Layer 4 of a small transformer language model trained on English Wikipedia (11 layers, counted from 0, width 128). Numbers have three digits each and are written without spaces.
Take only the direct path to the model's output, skipping the later layers: a vector added to the residual stream pushes a token's score in proportion to its dot product with that token's output vector.

Output vectors of the tokens that the questions are about. A number n stands for (n - 500) times 0.0036.
"va": 409339543557658510480421408400304652611596396541558536608585592457624556518622532548524594515505642624369533414712569641594370594589449440547515503440373634490320480451531479405439527326500431484508381500681458484470525484485518357555525436636500616489675389437416564474476518375549410491556453614483505420500561668380664581559414463529603548469476540519642530455386391433697513602645
" every": 595451481493489536582425398556582520452520541546485348528342526541498305619552542557463498476428565572627468457346476491442677498507464408709616550392387429581460556406381317480451469590475470482601414459571561493518504581424405549566523391489634441590502470387633358412486492455420543588375502565617581560543453614380431432472590498466564553472535447495517433578480448474458445431439
"ition": 512555496446339695431469626590366421365722543773513591424507670666603475434709500450400457590584358325489496621574478735451586613695588473768431415299593475417417460665274449599430618410560565400478757515496284608562362542594515339574337536434504272627356435166597267472519333621326489596347508262607586594591158456485438441547387220389559610614442333634529625593481394554397521343394
"int": 470339536582484343400406270337490461568351708431408525432542544579463437410448408603440427466588779417670593479560523405360467408356360493373474697197503467469337347637452426766401568344603573528616487642583544493510506516426327525360652538582621570422684584471552352772520567394345349655468461512372543593409552453372526434390400356574447530441500479265484401634324324534539424619428
"qua": 497416421576608431598631378488380446616503482389493286561446404503473530497552531492525429472488575378297435475635473494564479521466451374542505354302432513459402629418566472558441394435592610379466466436618531665589675460425605628553414500714477386621425530526447475644719459442241329599516396393464538477662594649548509479656398559487445584433478511602525349626640342393519598690683
"←": 604402440486619471493408446413711731594468658448454536549475405630388330383503517681637675529517584576246635450500578447512642675421468620704311658538632413624436542773581381507538528689416573322588689526720493575438406621348326427613465631608435471465453513372399511668381339687392278319397441394395711550706436657520370419529426444500540406689430544572435393447463441530475487706556
"Note": 719466260383649519408491457592325723529417653631611530708487436540413325467474497470586378544497522447323476420421537406407482650419564520463401537447497447486492375663523360407530358385500533416517551503694497553624535555558420585441453571508587468407399494649340554637422449526563464632600491569512647363569339520573500507519427313528673508494598468349625515613491403543408400762463
"ford": 376479482589493590497529467631723436543650619747408494475612456413558462319673631448772408299575463570539385552402689752521507300500417586429497515467615737515354389362571683533390452462303617490487481447463503738673482448522534420577310519478530589425578531447458323563484421668422472414373631452635555394526389525516526379780374279349491624381568667474534593616529425471634409482527
"ン": 590414446459586545391422555554586470575541533543480461567416527664395461411649539528464453521457546413448491511510692647475609585478311531502493494451502560336514521449408394588536659497403426544373700461490410549674540640498567577524474651495351564660407546527446453558356556477339603500388377368435709408513547639597681434429456590459420530500599491571435472590356523564500620466442
"η": 587522469519591451427530423582362640676671436383506471637431468632474436613656650518446477516462474632541668415495506428409494648524323528477453497511398508402507420453441592437433435671391464473574602343534579564517365437529631589544472655553597415540503600438345425697461536644337338528595563369452687373673456551471647493523482524387453653418593518597500537534288344631564628532475
"pen": 451630528409603543580319500590606438590710476587579448493422459478519446486659571624592443529500425423497589631611458399442324599485411463555633592332444359630422543361490411621482637371458704482305591342571405665549522473603305624516374330564494486415443537437513536690624421364321420606591487566335545518329368663448707529403401509386437290503461598512595512463427333497475402624511
"ple": 392577426444612705469322379554460536489641573399515308525223490594507521437569644654493451180516538426513564444659485630437483701516448570452370454330478536732260441540515750612470443496519611481268433513658434663583616562525563461518323419456622313636526650506465511739586589420414537575557354572286574325588521452386507578553439364521438445497600668444654544606385360445586577582406
"°": 555382619460377508422469642509446395644457702440423522465639591576382577535545467434500559366344408572492558467401507420523529485621656489484457686552686547511558513540568408568486497457556409442555567492548541609468666412392698363476575437638637295547477533336418486562457468551354414455546475500359607329508296514659371615519422464552423347590618667657514509475466454495643421721558
" m": 452479542538437481483305580516486513749472574391422479606491521548602444532410460540504454509441319570417387602433489557498611645568527450513477640536481406493529487567435528488456529611531543534500554483491538474448547539530534544515568440445557517514484526452579420455449582484502446453509455565459493517480467498602421493378606506515354475640461465508506506526405491540586465521400
"time": 482455338457675483530443299656824389527473514603588710688293510432669495381419573732558616430553432681336628658510574659581544478541466550468350421421465627587471500450444416454417658724581550455401431290654367651684526426372605351515569488452557616651479689375409374375543338510597382714611592432673573524620684572538679525574426267244612503466450536407575305654617275494341384414569
"ï": 568385321548540581508377426380347514506694459634325500574441583653553538355492588570573482462559609552413525627575469597512473607402345608561363509443479517510352585446549482633418583626603621368554469497653533424546589643477508571638552591399677530550651464435571315675441565604424442552532408493453590445479514668464662335487371505569548525503587540564528538429273398491575532455443
"~": 551402445462593560415448413444564564539554598532433428591441491583402418455568581619590540442436547488498596568452661594474580527491445569565477591402502535420225571417403419595416532556477560408450583446600475522531445592459419528637505625569609418569552536487404224666436482549325428648403449437542981412564468555546555376538368409390543546498626588557572623550427383488542529536520
"me": 402505528503575404595542402396566497635654509536483646474566454656447519400661509489461514469581531582527506519303514481330420613465428307576575479512415596371342413638551503548451298458479545552451485395601265772518691580506500594522384486370671427658592557478529434489617567489469653602494225453358483391485701564445415675545378538477644566586722675500549415450392427482475397604387
"and": 472467449491515454395412506426473353400345439615452552463444584481509577465608615534573723631641483518491581471541615362649614611436297421442703532546600447319431509515562360551396637703551483518666532491409691485659349428532468438387660592375358359409455506524631327672603534508582371689507490569441494482521397485672470399418421445526593545480589553376745414644512316489374570735497
"pi": 443455555548627558598410433557407461586601523569560398602479484521735453449478568594335466513520503526489420610595355477541443527446306404602523373435440456537360347551494590634423635294290721486478620532568420336611474550606484492434571362673483390697508615515515514639393542437309532599627343577370516401467335670519424537587371408395401415449360469556543403584539348510518456525557
" book": 629467278305508484479464444365435506695535429469288527661386500613448338479603538458589542476556452257486529646443484599354580497516400540538455592483505564455424532401382343517400446656533605400435525503553427421651360536468561689446611454728508361637422580495589325436272497548484335576379494572494558368564590603605503463437562378560421453702503484511481529668438448475594521545459
" album": 750526257398588589617477419313664645504596493403294354478494446618355328419562433360543634469627590228510554635437421575461497558579318461619506793533668554393377475598233441487371589584381537494563516543601384411480398451457460650472536427686461561530451668477590362488314630741422673515437482476426561330694590528613769527445496450451577509528354433562472603507369496491606673474479
"v": 412387596546457430497534565459454584579538509682587582472553624579574533383625416500475481595586633427368373515525457578435500548745512558781487560477533479594419648537542353531456469448545454619376369495594516338329524392541546402611628503359520692435520418405467529638560386397493381601506534726535505382321538431337399541481368461568616532429600447672667593481405526447567463561489
"ich": 437376539489548627364590391437489385515607691595421371494638465613526572471357415597626374423665537394517466494660620526372425565473459466520528444435445500439272732407602580506366464578464437429608514519534382367378360542585524459708631530424320361520528535477437419568368531556395532478391418436517537486360553378576537249447346457421642632567674513438452483516433377594466633548601
" release": 702461334394636516483441438561626660525657660497321616671524360514432280459490391586478620525667550329497564570433534572533540680576445573641417596560590521410469599487362297516333809384315444382271420544488557447570375484462428687673493469618695475630575534512573333532365632583470584507511383391565574341631535729608550520562554471496720363491274665593362497522467435572607669485479
"ster": 326616545506710618517239327497516503635574578656493389698447528486403529300561431548525446360586485628611521449559385554482562429345500633573552661562538574588365585532522625413408348510557609391720632638400275604471458618310531415631389489509394575407618573694456451519600658439595588639517497391497524468551503289475594481694401519528628473691766369458549526529571400319563572440633
"ful": 613270378479500607361440398485571803492639291400644364700362390372555445378493680553675523279578382478566730398431492400468703388777500414481497529234566594457337547422318530436370500694423507445517417415687493636543533507571510674351330458685550527625581402586387476530511424452472524621377423393695573186560541329551647339423391503439522254514577431717364569559447500447533444687382
"ball": 399434395518489713450347569676650646488646445639459563600503528403440439288460670486600356314453618574496490624408433489330493550525281441596601479445642400503446294310595510507274606430457723415461600434620395629408598670594247368512437611521544296700649615434415543531482293431604686541484468600609569647518585423683735322524428496237513672707468463577563478601365277394534771741366
"den": 457600528576473435598479381648654578497680351620469540655425529484450554342590424682726545378599497540358603392439521744527414459471633443475637462439482514537427556500483460698344429638426666326616500429523175494479425646471566526619546408581584595329425523554388343634560461484507659606442549483602534518473479454526585446627401428458674370416435637569437488433611386576606413621652
"ter": 395442470423568633632349577589571441627421406663475509581675695367464558182286491443584593612417534347585574432463360530553448439577584658523500440565463547536361554693369500417419730613538554398398541290398457613438518614527396538421318421571709599424704564491476549492577354535500542438503531512391506443459543466343690595648426315521462512288584625564509402614362267433536393317394

Each question shows what one neuron of this layer's MLP adds at an activation of 1. A number n stands for (n - 500) times 0.0012.

n223: 346348424671495392430479567514417414452404493566498469379583388449690596514407369481467578460629408483531399475491353449634507507646550571466407484544484415591604502512531505613307548509570434435532522512453532537569451500404476561412431549445467509532294585423579495563476423488358644598497491572465340639498583515584479483467440439389493455514298533575314541507540564557589539520461
Which of these tokens does it push down most? "~"

n74: 380502502554477479563534417462536373592443425651468616533445631542456487488445453659468512642469589515536537451592429428460564443431535495486481615484491443434535569445388531452406477505526417446577626493420514428479414518298471563635523570509553537527474393357484618390428584468411572474365336591557450475536741632556399443538723491601511530505441433520488439490303525419338609457523
Pushed up most: " every"

n316: 458505569433483613489496517455543598465619537583425483432474532515443561489511589569441439611444551456431632511381431557552403490401396383473535515461587464611549482491591308619470483459477541506432552361567445535516590559610473518449665546471289414370547409402518500466389463422367450528561542534460582602557557620506531527402430534439587550507401433506624348386611506460483452453526
Pushed up most: "pen"

n84: 311601460452487584608535449583402522365578448609438474676478519417598467516482317598567435552452495488525593431416502451543528489445532412662526568538472459402403449451476372622732470662477491522502498380470463493619506396454453612479584391429540511685482512559545481528492509496522500462563613472417443549374510553600430440593376522507515486410514474453456279523470515456577456566462
Pushed up most: "den"

n301: 589419569419498443455509554546604383326333512493519426532471589539498475451600516645471563401408604548392571618324489498453479552576507564530621533393561372449487498563476516557453423489502335557493519581530546491703575417530516552408576558507395484382383517491450592404489592399428401349500487686485274516453485524546498467468370617455522521579507552521652584672495560495438516548484
Pushed up most: "and"

n185: 355597507558533433586391448475361415484476498603634470650397431476285566410439541519659453597449650530575495365474582498425525394505447383537378493542578452426661494483571580584661509565417438374479547611449525618461525489432344403539429340577442340505596408354474526429650412566460592645544466453495435429495461584614558459493433382413505485539464509578448498559514416510463559479401
Pushed up most: "ball"

n58: 669353564539580382394386496439583671504562484467502496535432412550608464564560515573450444440542482463410451567616518550492586438485461512607532511374517520490606586502465518371335590515496656513550462502675466464560512554476612463518438588500561422498504634540485440669510531579376392582505450567494602502455533613612520551524511603568494637407648444512426529419472532496519520561391
Which of these tokens does it push down most? "ter"

n97: 376541538425509516447590571576579498636616632560360515480480476521495395368608554470479512479531385614591428527440486613467572432429533442528636518600357642580481616509407423532469618480566579460542588448540473422596437493437510447430430689493444475466533603511491638578491400473358379505631655517459536480672547483528514347593385628561520513495611526517538507548651601394457426610562
Which two tokens does it push up most, strongest first? "ford", "ster"

n132: 439538284651546502573599596474311466400557604615474484495452538539505540639627421416447515442510593577661529502529397558507486551589542605453420460531509593620463524410519339658497561547483447411343435514466677517547445612468377469547548609515500483543502368509577536630429346543482551515636519410438737464487453526458483361566519611581526569463537475521485538386302443609519359429670
Pushed up most: "ï"

n215: 495531536595413535613466534564615468525408402542544440429590348546409462519667449395406441429650534529650423440521414473618478467673639512451437378498467426447364401526467343447616527601425550531607524480505576550355583522434583527623482301486496509493444615417438520613541485598490573582443500528411284414552718338479618437426503460471478517462433472442519542586470496421509476542441
Which two tokens does it push up most, strongest first? " album", "ter"

n211: 498589571368544519545534523575512551472440527447590505564685446317517524330538586529526568699383470485510542432457417402466411413560517347575324349470443474507601470442581519465431591491669600523514278509581612481407467568598676502495435454321478314607486505498413533619403567593512397552457552572449693565609548485487457512469539447412511575418481527573498461490483521514383585516456
Which of these tokens does it push down most? "ster"

n237: 568515538612634522423507436567632612443436740360597523441561453536480551529525581480455356397551579262407488412560483512527276518419493471589413556649477556530472506606530456455379488554539655565477510396401516586581393509463650502417434461468511464375483569521555459586649557500477455579552558387475655374505528441493510500418503493521553410488543656475493446383367554703540505356576
Pushed up most: "ple"

n272: 519372573525488481594519457437440592481463540536393521602535398428386516397635512434443522433527395409261385548454430533384398309449362560532454605521410578498408530574580551513668423435318532378516599597531570526412434656505341500563450544561604478525646631367536544303473473607531467488428385542443645633411384518471517495435479474438484443507524525491478444410466409510432557574374
Which two tokens does it push up most, strongest first? "←", "ball"

n89: 467375461715446510560461409560397365583518531508489521516600374557606442617574619460619459604454582707548581464450477391554537500513673359663460507483625505524578534477424621593702565531444526388553608463565618466401479552482601587492605529465474505330586553585411487426500373599577591547318301600516641505631626487498650520475446556392546450487493486542423464453485517589629570442635
Which of these tokens does it push down most? "ple"

n219: 505620519505474481582502491465522521687448505477464518552491490548495516488417466427464460626432411594563481456524362619584529543451461539584470609557525403405570459616569473583691525509443358329532522408563584600449489383559565414320545508466383685567532520488651575453529602483513569510696548448564303441371580520421404606323754665509356454564596443550411456473464444471561423458576
Pushed up most: " m"

n212: 391434408436495550420521451527651488482601561449415556551530429320493669459438431695446481519562537614424514414540573421549509447526561515567449498421543403423522542324349581417134495498587402439434544477453434507498522606572590523483481519548487554468495503557631422249465385407261512605407520608504651472485535460509505478595548614521509506464465446564423416563427516512537493571530
Which two tokens does it push up most, strongest first? "ful", "time"

n117: 510360517400391610468436531665528466459637460537621561477433384442397581574440495308343455413522500590500393514431471447387321553532466561575572432546453529321463323600409705362464434611515490610498601495402458550545542395490424590502490638372573471558500497509483466525411498413572396570599629393629343618588573516543532532529630542409495464416568444516540429457605526520476591561418
Which two tokens does it push up most, strongest first? "ball", "η"

n72: 593436417388477443366521553514561612468430718543533572560470478545629641459546574510355631481409385495510516559453574552621440478548472518543583457458477562441582642410617490542448525621582578482384415597422550635548540570459444462360342595507500538463395598559535450531582384477468568584442443420422551481522335525600602652445449461377604558560495596568471534502706502615548510566402
Pushed up most: "time"

n227: 509573511645454605612570509428464652518502422440527431410521667651425523467602521668532681600576438448547617357645472416571579460471437452514413493534583606486400418514567481485500450396505405574417507410427507491509531386495558375571592387571469425459542555514593413325489522625357592560593527512350404472652691458494530371502577482401554557555463498537478527590469495467575440448569
Pushed up most: " album"

n232: 573359514559465516542498537620541350583622556636391381579452529467560503289414538422609476651718530517507495493355509430367526491605603518469519599564518601561459490591516493467589559554500371489342423394451511408533562397443481467526436551483480649611495465493447545462550544387470428630372534409509427482529648540433434493465527584661597496479493520487601516328585378500582531518588
Pushed up most: "v"

n66: 412514491618581493566635570566614300599533419537376408680500505470431305507409491468516561427507498514382527531677514434483425554409417431528350451498414576491540559514389435508581520560535381474496493516521458586546548500358415673530545516461515464517486430562382446552372485468396584468625447409550571500575701449469599516433433454491535558595578478538437498642472467393431311500529
Pushed up most: "time"

n284: 458476344578647549391491650529577475555557454649571584509418596548498379382561526561447445511493588595446548480361397390456517487561572387394587612486576540428457446605454413429557556469609666471388591532570449482328388467436431521399591505594572604579500453500539542488489500463532477351373407474413595548586425547366351356442674590527487500436470412459431448560567558498516612556537
Pushed up most: "←"

n12: 407561505487495582339383533507458586377458476489519365550503529587455585601544614417543587500503530597708650493446541515396615459549495436508651411324500490562560530489647422533503532542461383475616323248330557540427556502492423337526601583526462518524472429396584519566399510604446675477505714385473345649400415669533510591575572562384505603477454454498532408654611460516455468416472
Pushed up most: " every"

n28: 614350643500380535550476525466649401441425432438315507422463396540542475533477574549495458500462460527631500606475378568656495390462401497631334517577437574420430520425478490470645454576513361655478521398431495786495476565505500741495453384500521487463454538517535457544573483483351520442535403296433441433352554530393654629505529520435359475523472310538500649560563502441530576546415
Which of these tokens does it push down most? "Note"

n83: 420384531462412573556591467493618452353569427513336535597355440548478513360490439502500500471483369622495422440515571464509566345426425547628407456507514554332374431483484328469432481573359397454547540481500491438559516394556625536417479575505595464460558492523692433475468573526291550630466537700566575357488531425509534451587617708647416445549411461514473521555604514549422450631521
Pushed up most: "ful"

n205: 450564500580434434401484596594417659400500547386518554482672578531718382440575514639418417535586610530579532434441600658518453547522662531626495468384466438546594504476423442487503559546498559430598546554617537463587513688517478458476551650431527467569512414509549599558651442544553725528536520541605634584463386505433488519448672509556486550536370511560522472498514479445595317624523
Which of these tokens does it push down most? " album"

n310: 353382500517609521655452382459544627415440636432420464584413437502364461524500417495512568628569570498483665459531566432580548476448408581356620459604349604575636551493406450557529600495507463462518585403387511484395493663524332493438477554453465369677564607573535555613458465375515416579435536409524555493522538545450413529469485366378599502526418513515423452468420386538495515607611
Pushed up most: "←"

n172: 348447400431471566546457450472669409457488470333526624500478462512452484480416421438404616512591451515458486505683451447676395477530522526420459505558608417429398454545430423552491425538413419621477560550601314459636684479535553565618529483490463663518453656616558469500552431534546348316570474610562419469412573370569427443512277568385348433567537521521370540485500417502405450524438
Pushed up most: "time"

n251: 555520468507362607448443512457554561435420647424482486544486647476444581570575462612645502573512553388553435534379576521489580420411604423420511518493687521555324481495480471404468493498601498495575600379341386437476589473428424432593565603507498521483455538525486515473438435579465388387525443652297459561368533709561424575433599404495466442476422554350599518527509491682486498370603
Which of these tokens does it push down most? "ful"

n42: 488554512564544444490481346505535522399602573566567577463560361483515394488537532619454455498495503523577500395522549473530509355582694431500525682579655397453486333543498557539437368434383485418493513546532528481557542393649581687495555483372548441571532461547396450392306512570508403308304570475475557517565343604536490318500500323401512442450586546470555512348556524478460548406539
Pushed up most: "ford"

n153: 551538488551493573512491505491649443562522457638436347628734540476457540569396645448546523548505654474589569577595502444576614661507551426421442462459514588493410493478526389606649526632428666388530636402556505421438514588616467517372541562544653515492640495691539443550457489668469534391568514480456600553513450487415442607549593500368495524441656482425550601495639399517476452451629
Pushed up most: "ter"

n176: 613671673463537458551609500477583458378591277538512531667521512479534547593514569547549643588578609598538429641580583593325460586457392487452593462470464408505481557683529481389483491468483354583500449316474520537460469504493505526469465425602610458568472565466663435366603469454517468472475522529504683507543485500418467550542348532424514513631444467474615446687465452621548502430498
Pushed up most: "time"

n314: 535510529626473401449400581398450407419516495596444432515500590450540347378406495512413481639619502563509462432507551603360483528563539488615339567622484602489580481356570502504458473522566510690631445437412418548605511524413460436581491460465405562548713512540507507399547548516410511578468540526472321529562631390451512568512614516491420479486498583618399393314391344453491583473387
Which of these tokens does it push down most? "Note"

n93: 309456636471562495522529443507404502583500365508582498455630567480477494579436533558634515483350415495500595569417407485602648493393462416500557582620512565539456572310595452461631488456395344524541420375490539475447413588386518579581446385477418515531447463476587540444491330473426421408637495418366442566562479473548402564631653519298529425360295514362441590440560660551371598473552
Which of these tokens does it push down most? "int"

n300: 346335397413475520450512473500627426569508323659343531540443523710409656503477734505448505453587455600492495423477748565621335424477497394485403483549481599410375523472327487561426502507556549570476586419407420401350512498495466493391453532551578523386510302417565551575526467577402426510438522479519686394433584433578472528523516464423314550518412588547624427552505527574402557575520
Pushed up most: "~"

n177: 368576500423423651401442448494514454480407479559516483508556441507630559466432572511572416331460416512590400335589536410548436529644487531414608541541417569395505526595415368603643545408615539600485434600569502456522383610455491458440448576502419496443511587494535535491459531607484577524374462518500297598441481575551529389413593451539425562419555599421377487576491449617468623592559
Pushed up most: "ich"

n126: 566473530486528526404570657504473395582500482453542381484654570507552621387467527491535457437571484486456481515581485624533521393471553595496418416513443504595475445455542573514412485540458543554454532618511367410429382477502489587663446497584531491468438402561470488460402508576320649470336450518516355569482373407432482397504681563390582522502581450478361570364583494502364604589463
Pushed up most: "ich"

n121: 410444528495531386504496542571463496437461539586649385494448539382500325563595568468504484628651509540484474447547372524458439447575612404525581571539631572541673456477479636442315560519520472622489514533462448621371439485736502542376463438475481424537478455537524445575515475537476524480653547536527335504461383317404540434390523444498449526459404367485431388465529416453426387440513
Pushed up most: "ition"

n270: 562384517544509498524551517416409515440585436413516624512498333513434452518640567427619491437509583387418481397551511498593555498453458557578468475427633465515396559617617624504594624481473446513456606420588492530518504496464455537542631576509531430572635535568415306430570547506424431457404546390676440532471573416510594540491408572496588378618441512518498530645471542509438351606500
Pushed up most: "ful"

n231: 333473448693450656650505435431434407505628495431497476486485286421542531539620590335412555470526349438391398586549356459631507454516538536323540480540490451475512527508546560585441517431419378595515532485652446626484527425365397449526470259613474503495618484458434661487455466608524687586429449581411595503571549546530541427556471549322638607323592546581450547450356512549420616520407
Pushed up most: "ball"